Layer 11 of a small transformer language model trained on English Wikipedia (17 layers, counted from 0, width 64).
A neuron adds its activation times its output weights to the MLP's output. To switch it off is to set its activation to zero at one token and run the rest of the model.

Output weights of the MLP neurons that the questions are about. A number n stands for (n - 500) times 0.00074.
n10: 485 608 425 401 458 443 528 612 456 464 556 714 323 768 434 439 370 519 509 597 483 341 903 511 462 407 457 692 558 513 235 591 523 584 448 640 428 401 597 362 484 543 558 479 409 663 387 494 610 467 601 541 357 500 685 310 295 418 561 413 680 435 673 474
n25: 421 528 441 584 454 525 594 377 532 491 600 653 460 481 442 766 537 329 615 457 413 803 335 279 515 544 558 507 260 384 559 430 544 573 483 458 686 412 308 405 383 483 543 493 508 731 546 590 276 407 459 640 288 329 338 351 476 432 366 567 558 881 537 434
n55: 423 270 377 678 576 676 417 410 538 319 424 531 278 458 614 472 475 671 516 314 464 437 856 682 462 623 563 235 659 755 671 732 518 708 416 331 572 664 492 510 551 523 646 389 333 628 575 279 544 415 592 396 405 243 460 423 549 517 342 334 368 518 661 587
n66: 501 375 473 833 455 520 380 489 244 737 217 198 638 748 596 646 708 584 297 469 178 376 775 870 651 572 754 563 261 395 495 435 475 265 425 709 666 482 877 587 320 437 453 71 369 594 570 729 464 460 637 443 436 515 374 747 568 457 830 209 647 434 687 389
n119: 638 326 689 358 601 373 461 553 393 471 512 418 529 641 610 651 641 502 452 231 708 777 628 550 226 538 422 495 541 639 351 568 412 391 468 733 346 636 636 740 370 572 574 188 417 547 343 445 508 437 601 451 291 431 454 555 566 500 761 288 360 439 727 440
n142: 469 565 376 596 605 618 517 623 443 661 704 243 505 424 589 551 510 406 330 483 304 404 495 366 669 327 405 754 811 628 450 537 509 557 443 449 468 517 438 540 543 352 534 285 411 439 459 434 721 623 513 589 281 566 686 437 413 447 485 482 466 464 527 215
n145: 605 394 424 433 705 426 403 572 493 369 362 533 477 631 485 603 818 582 636 430 393 406 608 474 501 409 317 541 708 384 430 543 422 349 560 440 492 545 503 584 591 609 507 286 350 643 432 279 547 484 571 263 258 444 410 351 671 495 696 673 454 334 546 441
n160: 679 524 557 600 571 537 296 552 472 748 308 98 263 532 408 461 506 418 621 657 608 653 507 407 685 339 251 623 533 472 149 597 485 417 430 736 425 651 618 294 581 290 393 593 345 288 342 320 750 466 565 539 352 545 505 473 609 438 694 420 386 437 576 454
n161: 262 432 539 609 398 431 607 477 526 583 668 693 397 420 461 505 567 608 654 525 487 472 470 515 397 502 497 394 352 329 529 481 329 384 694 256 611 402 512 518 516 546 442 550 713 551 744 336 517 674 431 226 573 455 465 611 662 332 761 371 414 535 590 566
n169: 615 421 586 622 531 375 489 458 330 213 398 559 325 551 564 446 644 491 483 189 437 446 613 614 542 531 460 423 420 530 598 615 479 619 380 539 631 614 740 454 404 469 452 516 302 409 559 692 591 462 404 387 519 541 420 548 717 545 554 503 596 513 547 520
n175: 397 518 522 378 379 340 712 492 336 435 386 714 637 520 469 336 302 558 506 540 445 375 395 310 449 617 504 628 606 580 547 356 526 519 672 180 668 554 497 387 547 315 446 562 547 463 475 605 624 381 467 555 380 479 557 648 722 528 601 766 405 454 678 495
n179: 490 373 343 810 571 467 601 536 132 392 643 531 556 515 553 452 338 628 330 563 258 230 590 601 233 397 740 599 464 443 504 554 440 574 355 524 465 544 488 426 252 462 409 405 561 827 297 404 506 511 407 613 606 415 579 434 573 589 702 609 491 244 324 505
n180: 132 358 273 251 525 634 387 650 601 545 470 283 363 501 533 633 509 370 733 519 466 343 728 826 373 557 425 376 255 557 621 310 306 474 472 489 470 614 332 705 470 619 419 446 466 410 420 633 521 911 558 506 341 444 410 342 532 387 422 634 690 379 563 583
n223: 506 736 309 775 238 570 715 611 552 489 24 329 476 343 689 418 212 361 367 391 308 498 410 469 468 268 508 180 716 655 414 701 232 506 476 401 399 594 463 416 564 595 569 766 531 467 286 737 693 566 487 406 266 683 555 531 607 553 357 432 70 635 254 758
n241: 399 467 362 438 639 487 533 506 505 570 494 421 584 582 457 509 565 576 428 411 397 518 350 479 559 566 467 501 354 524 549 628 365 548 470 586 338 365 536 378 407 287 746 382 476 557 538 396 192 537 696 538 572 619 737 743 349 659 488 558 431 352 426 326
n253: 477 506 661 446 292 434 492 780 467 582 397 869 577 374 532 414 393 714 567 535 322 347 426 297 589 475 464 673 537 217 394 592 506 579 288 264 742 500 652 317 550 620 618 385 334 704 618 622 670 523 586 664 400 344 375 367 633 414 479 689 330 611 404 629

Each question names a token from some text and the token that comes next. It shows the activations a of the neurons there, in the order above. A number n stands for (n - 500) times 0.005.

Then comes g, the gradient of the next token's log-probability with respect to the MLP's output, scaled to length 1. A neuron's effect is roughly proportional to its activation times (output weights . g). A number n stands for (n - 500) times 0.00098.

" love", then "d"
a: 473 525 518 466 468 679 467 492 473 490 469 469 468 468 466 572
g: 556 624 205 377 548 705 340 384 466 403 492 487 531 494 465 607 538 502 596 547 661 304 438 689 501 497 471 324 414 672 586 676 334 637 453 447 638 492 544 330 358 375 575 476 328 571 639 746 693 334 598 565 452 629 508 344 743 518 540 522 205 612 360 333
Which neuron, switched off, raises the next token's probability most? n223

" had", then " lost"
a: 472 530 467 479 466 580 470 479 513 472 472 467 697 470 590 466
g: 517 567 522 656 770 403 455 647 608 428 439 715 631 503 482 416 501 430 520 513 333 489 355 739 365 682 415 458 467 535 616 341 447 502 647 435 587 463 442 331 433 642 710 452 437 452 517 491 187 342 634 363 396 648 326 447 601 681 378 757 223 380 519 614
Which neuron, switched off, raises the next token's probability most? n142

" years", then " of"
a: 490 505 717 497 477 467 551 466 476 489 499 475 472 623 478 652
g: 431 529 409 485 465 493 442 513 440 429 317 647 647 468 630 536 544 478 508 254 418 272 701 649 564 461 491 924 485 531 744 407 521 478 765 449 415 460 500 388 625 582 499 707 595 388 380 324 648 552 379 623 225 638 309 519 412 451 520 421 454 596 314 551
Which neuron, switched off, lowers the next token's probability most? n223

" Tri", then "n"
a: 471 468 489 482 499 475 467 591 474 474 466 544 466 499 497 673
g: 442 444 259 392 352 631 468 356 421 582 607 742 477 448 447 383 356 697 443 502 471 630 387 409 584 631 638 255 602 636 432 640 511 400 315 557 530 587 649 524 473 323 524 646 429 644 883 559 573 494 456 637 565 298 386 356 285 556 475 574 433 394 740 461
Which neuron, switched off, raises the next token's probability most? n160

"n", then " was"
a: 473 466 470 492 494 471 468 467 480 484 466 530 482 499 472 485
g: 421 531 408 473 573 474 598 595 450 349 593 574 739 585 558 581 604 327 526 496 375 848 397 375 232 566 263 303 574 399 738 513 556 644 337 506 763 396 563 535 734 643 609 335 461 397 409 498 400 537 513 451 507 334 507 585 455 474 253 368 551 513 680 448
Which neuron, switched off, raises the next token's probability most? n25

" Social", then " Service"
a: 481 469 559 478 474 467 492 468 598 576 474 466 506 474 473 488
g: 476 489 354 446 459 484 298 299 534 712 427 699 423 523 522 468 416 598 580 597 447 546 677 481 375 426 639 350 446 592 692 391 357 295 549 397 671 681 573 365 237 605 188 708 547 438 446 568 425 675 383 553 509 693 364 415 629 619 535 713 646 539 326 483
Which two neurons, each switched off alone, lower its probability most, in order? n161, n142

"4", then " |"
a: 479 476 471 482 479 471 469 474 515 467 494 488 476 468 511 494
g: 430 629 583 717 617 704 447 570 410 416 357 526 599 233 444 469 321 554 647 362 606 520 343 597 486 614 335 519 246 598 542 370 358 460 435 578 545 644 658 466 625 665 482 511 410 540 437 565 159 516 440 681 296 381 572 358 634 735 330 589 490 503 436 688
Which neuron, switched off, raises the next token's probability most? n223

" (", then "now"
a: 471 474 593 466 496 489 467 468 623 492 470 911 472 539 466 470
g: 519 749 411 666 516 496 516 668 447 581 498 698 490 357 593 511 561 458 517 513 246 505 565 622 435 397 533 594 466 665 187 337 472 641 405 626 433 323 519 324 304 708 505 523 515 623 343 458 654 551 339 555 394 769 657 553 390 305 355 354 651 302 604 528
Which neuron, switched off, lowers the next token's probability most? n179

" the", then " Black"
a: 468 526 467 542 469 469 544 471 639 466 478 487 497 466 532 486
g: 606 468 471 495 594 527 582 718 241 707 682 462 551 570 509 630 650 519 741 434 327 463 499 630 445 499 134 650 337 383 555 386 484 300 447 409 485 596 283 771 620 482 538 637 189 464 388 403 523 479 428 425 504 329 541 447 563 476 558 637 626 520 389 594
Which neuron, switched off, lowers the next token's probability most? n145

" Ak", then "ino"
a: 471 468 469 470 487 488 500 473 466 518 584 466 471 488 480 468
g: 508 543 752 682 434 562 463 555 292 481 714 433 527 427 532 411 468 386 461 556 898 463 338 467 460 461 384 453 666 254 342 425 494 391 339 587 243 650 633 604 571 451 470 487 670 487 505 474 422 796 466 487 485 560 458 465 264 594 403 668 626 302 515 635
Which neuron, switched off, raises the next token's probability most? n175

" in", then " "
a: 495 482 475 478 515 469 510 468 468 472 468 661 597 519 494 587
g: 578 496 431 623 375 455 525 499 282 485 374 591 537 434 497 370 399 379 584 425 426 399 647 658 606 377 540 557 557 471 569 668 400 451 713 451 597 376 574 285 219 482 847 346 523 410 422 461 581 577 476 466 747 561 543 205 685 499 733 762 341 488 542 421
Which neuron, switched off, lowers the next token's probability most? n179

" Sand", then " D"
a: 474 498 466 468 477 469 467 494 466 503 473 476 479 497 477 534
g: 425 485 421 720 481 542 395 502 295 388 601 577 507 528 631 464 550 626 576 428 351 841 529 304 444 485 492 450 459 546 629 544 348 322 737 592 668 551 308 667 656 347 503 697 395 571 600 272 312 487 573 485 448 300 518 697 665 418 535 508 457 574 347 228
Which neuron, switched off, raises the next token's probability most? n161

"pe", then "er"
a: 467 493 470 467 496 474 523 475 468 482 473 558 476 485 478 491
g: 308 399 468 417 465 517 585 287 523 627 429 542 409 385 310 431 518 501 294 516 617 784 548 311 537 396 481 378 445 384 623 386 585 601 531 517 615 411 688 432 656 735 375 834 544 598 510 405 630 397 504 579 601 548 616 207 379 312 612 554 643 483 707 369
Which neuron, switched off, lowers the next token's probability most? n66

" young", then " as"
a: 473 507 700 467 472 468 580 468 566 483 495 484 477 504 506 507
g: 362 418 406 646 438 617 454 607 477 482 552 570 439 392 375 472 548 625 593 410 628 466 250 404 452 496 178 418 582 513 412 507 787 571 607 649 484 587 273 605 629 507 483 421 520 423 616 637 656 292 420 344 774 479 712 545 455 389 345 362 438 451 853 496
Which two neurons, each switched off alone, lower its probability most, in order? n55, n66

" He", then "w"
a: 473 489 473 466 492 561 482 468 487 573 542 588 514 469 467 474
g: 462 429 383 478 329 609 396 344 443 472 417 583 632 417 484 576 471 770 493 348 447 415 439 463 784 221 630 489 632 725 483 728 580 442 615 531 597 468 548 325 376 387 439 287 454 460 547 440 519 617 795 303 591 501 581 653 604 493 565 271 390 383 751 495
Which neuron, switched off, lowers the next token's probability most? n142

" |", then " Dar"
a: 466 470 578 547 495 493 467 475 637 467 466 473 633 474 508 469
g: 739 640 353 393 476 474 766 754 582 739 574 627 530 543 283 560 610 500 571 442 344 535 355 511 263 493 321 767 275 495 447 316 616 484 513 588 543 613 368 711 456 484 321 521 392 445 354 455 524 598 605 319 551 345 562 486 668 401 597 558 375 413 386 470
Which neuron, switched off, lowers the next token's probability most? n180

"as", then "s"
a: 471 469 466 496 497 472 476 482 475 494 714 523 607 473 467 468
g: 381 576 459 391 658 611 547 155 650 614 535 590 418 585 351 786 619 532 487 479 429 429 546 425 452 514 501 602 458 684 634 418 712 628 302 333 697 397 314 427 465 458 392 699 322 363 463 335 721 477 505 672 528 366 430 760 319 414 495 490 561 423 571 447
Which two neurons, each switched off alone, lower its probability most, in order? n175, n223

"part", then "y"
a: 480 541 498 499 494 468 470 479 482 510 480 469 467 470 490 672
g: 617 597 343 542 599 501 488 650 256 560 644 482 587 506 531 491 483 351 548 751 425 421 621 429 548 583 407 422 529 323 144 413 410 635 197 738 388 291 613 403 323 363 406 710 506 596 478 636 550 623 497 618 385 532 548 494 398 565 732 614 529 330 612 485
Which neuron, switched off, raises the next token's probability most? n179

" the", then " New"
a: 467 497 487 466 560 467 584 472 515 466 476 476 513 706 550 522
g: 594 697 470 369 575 502 508 632 300 544 723 477 387 424 536 475 802 350 734 394 426 560 602 576 394 571 499 578 411 560 627 185 388 309 356 369 428 706 289 778 561 624 389 569 478 503 533 317 585 533 569 438 499 268 540 281 543 558 520 650 492 470 423 554
Which neuron, switched off, lowers the next token's probability most? n145

" Best", then " and"
a: 480 519 601 489 484 466 472 494 479 467 491 490 468 490 466 541
g: 482 428 729 576 502 299 681 514 497 428 440 542 543 583 609 485 555 581 590 380 396 622 428 545 442 545 508 400 273 484 401 519 429 429 352 661 483 465 548 695 526 516 281 821 862 478 373 369 254 710 471 775 486 349 428 442 454 558 309 459 506 392 415 696
Which neuron, switched off, lowers the next token's probability most? n142

" drug", then " possession"
a: 473 505 714 469 475 466 469 467 552 466 481 468 468 467 539 654
g: 615 431 559 553 352 438 681 619 513 711 549 373 503 533 667 307 348 624 482 631 503 663 134 622 440 384 487 466 230 593 574 481 494 366 559 576 526 604 694 557 510 551 514 421 378 458 558 492 346 372 342 501 261 507 458 527 765 413 457 772 519 339 377 719
Which neuron, switched off, lowers the next token's probability most? n253

" led", then " a"
a: 468 488 506 484 472 589 481 484 481 471 467 466 472 488 466 624
g: 424 472 410 580 392 652 613 706 624 552 577 462 599 735 393 205 498 310 424 473 410 696 579 413 438 389 571 633 728 411 707 426 599 656 497 512 479 510 661 733 371 496 312 454 281 387 362 542 591 360 418 399 317 276 551 675 364 454 488 593 626 658 439 438
Which neuron, switched off, lowers the next token's probability most? n142

"A", then "AF"
a: 477 466 475 482 493 471 472 473 473 472 709 474 475 491 496 470
g: 521 501 375 348 475 285 512 456 678 729 526 487 484 634 363 412 688 307 343 661 356 564 384 475 475 406 697 690 823 583 550 524 261 450 562 571 353 520 629 367 461 463 475 397 470 563 568 640 605 433 452 419 688 492 515 615 506 478 587 680 493 85 477 413
Which neuron, switched off, lowers the next token's probability most? n175

"f", then " Publishing"
a: 466 474 469 486 495 472 504 466 487 499 498 473 479 484 467 480
g: 436 563 460 364 480 487 687 587 391 456 503 643 486 371 513 503 458 671 641 620 282 425 355 479 299 276 473 541 788 371 784 612 435 299 444 368 256 451 428 611 542 497 597 603 524 684 549 370 611 570 526 717 585 557 658 515 752 336 315 374 424 578 455 364
Which two neurons, each switched off alone, lower its probability most, in order? n160, n66

"ity", then " Alliance"
a: 467 467 564 498 494 466 480 467 579 481 469 467 507 472 535 477
g: 545 529 618 520 425 358 582 529 464 642 442 442 433 719 420 280 397 453 570 677 503 561 484 518 444 629 571 470 542 452 427 235 278 435 622 291 410 467 747 437 300 458 299 590 519 651 545 528 158 560 759 381 457 460 557 467 502 568 712 746 506 402 556 748
Which two neurons, each switched off alone, lower its probability most, in order? n161, n142

"ent", then " Robert"
a: 482 474 480 480 494 470 501 466 482 468 491 468 469 474 466 469
g: 297 717 463 571 489 716 687 380 410 483 615 502 421 521 640 564 782 249 536 355 469 757 360 432 524 402 342 555 639 484 531 593 424 543 475 605 647 471 405 784 551 370 255 468 412 611 492 278 446 438 450 549 656 326 482 651 499 592 327 438 465 651 434 318
Which neuron, switched off, lowers the next token's probability most? n253

"ept", then "ford"
a: 466 481 484 483 473 466 481 484 473 467 570 470 484 469 466 682
g: 420 464 517 357 628 631 575 755 621 687 702 542 389 576 480 709 412 593 517 333 320 466 601 554 476 361 363 393 388 518 342 487 461 400 555 287 759 395 595 744 369 440 424 589 130 446 642 645 273 486 497 520 495 442 486 531 411 584 393 385 600 620 543 675
Which neuron, switched off, raises the next token's probability most? n175

"the", then "on"
a: 469 494 467 471 471 474 467 534 510 486 467 485 517 466 516 472
g: 180 557 416 572 350 136 347 710 467 447 285 399 758 419 471 502 510 423 551 552 654 492 541 534 554 358 227 585 543 612 586 660 440 745 612 572 404 622 466 512 432 605 390 434 497 427 448 617 442 357 527 509 615 773 617 276 556 518 547 512 560 520 407 643
Which neuron, switched off, raises the next token's probability most? n223

"\n", then "|"
a: 484 472 497 971 570 471 476 486 497 472 466 473 663 475 478 478
g: 477 632 614 642 480 679 615 690 598 696 608 476 514 219 425 552 426 585 553 472 309 268 461 698 475 563 354 694 658 285 430 298 679 727 489 602 501 454 659 376 414 572 311 447 266 412 477 384 380 599 477 315 367 402 548 590 386 387 587 507 436 648 598 558
Which neuron, switched off, lowers the next token's probability most? n66

"ean", then " P"
a: 475 523 466 493 468 466 550 501 601 591 466 482 470 478 513 471
g: 353 527 388 543 600 576 480 470 164 598 533 657 367 571 547 459 488 523 525 569 613 666 669 395 566 427 425 685 497 397 486 369 382 523 584 479 771 533 263 719 291 459 473 660 550 638 600 486 246 502 574 367 320 401 702 422 689 278 528 537 613 606 379 292
Which neuron, switched off, lowers the next token's probability most? n161

"ware", then "ness"
a: 485 474 518 494 469 473 471 565 468 509 473 486 483 472 472 559
g: 654 672 493 409 580 498 614 367 571 692 628 304 92 544 479 470 356 326 771 731 637 553 572 328 542 518 500 351 297 526 405 414 432 432 684 358 644 524 656 243 344 567 559 474 488 659 583 612 550 417 600 531 347 555 530 307 447 487 574 565 515 421 468 535
Which neuron, switched off, lowers the next token's probability most? n160

" demand", then "ed"
a: 473 481 512 560 468 629 473 483 486 466 466 466 512 467 473 601
g: 498 374 457 428 427 366 411 566 439 729 513 419 575 495 670 526 517 216 427 585 513 289 331 617 646 501 420 624 577 607 495 641 309 688 584 582 338 519 700 319 223 460 634 531 293 453 591 396 456 304 458 699 547 765 578 429 708 434 362 612 584 627 514 399
Which neuron, switched off, lowers the next token's probability most? n142

" Juan", then " Lewis"
a: 492 580 602 466 473 466 467 493 466 603 466 466 521 485 487 495
g: 314 504 398 500 508 517 648 566 442 488 663 457 586 488 328 650 450 546 757 434 412 729 446 498 665 430 340 228 533 474 734 562 576 455 330 596 549 482 410 931 480 559 458 481 182 578 451 461 536 423 406 565 737 420 531 571 437 452 335 551 566 505 270 422
Which neuron, switched off, lowers the next token's probability most? n25

"en", then "or"
a: 467 607 539 466 467 491 466 478 480 468 477 469 468 472 527 478
g: 447 404 570 617 473 379 613 392 306 348 486 242 570 350 441 371 619 542 439 512 481 524 473 361 664 608 318 523 522 574 534 448 553 656 559 761 445 405 477 863 322 453 597 591 796 464 296 522 529 372 347 489 621 696 607 342 580 298 554 571 732 462 463 431
Which neuron, switched off, raises the next token's probability most? n55

" also", then " contact"
a: 604 474 466 487 471 530 472 492 467 468 471 471 472 480 477 471
g: 349 548 420 633 494 481 777 509 648 514 532 709 545 697 332 399 322 513 435 760 504 712 578 278 406 502 474 351 580 662 440 270 559 474 437 438 573 319 537 382 480 776 467 501 423 491 718 460 464 632 411 444 397 565 373 316 180 556 504 503 511 508 713 516
Which neuron, switched off, lowers the next token's probability most? n10

"ple", then "ment"
a: 472 470 478 476 498 477 469 469 468 491 466 471 473 495 474 481
g: 474 452 437 417 420 526 440 297 506 886 598 502 470 336 565 477 436 465 502 479 542 381 521 552 807 519 861 469 499 476 379 213 348 660 454 613 417 531 433 346 338 487 524 630 379 668 532 270 681 503 507 579 616 552 463 558 653 517 559 664 586 341 330 359
Which neuron, switched off, raises the next token's probability most? n179

"ment", then "ary"
a: 501 471 488 494 497 468 503 476 496 466 478 466 468 485 466 466
g: 511 385 569 428 461 382 451 540 466 793 571 510 488 454 464 442 534 429 544 568 653 324 637 635 590 615 518 624 465 585 322 264 236 519 474 402 426 448 691 494 471 534 360 742 767 600 466 649 368 714 370 532 461 830 502 290 501 481 578 457 451 292 410 265
Which neuron, switched off, lowers the next token's probability most? n25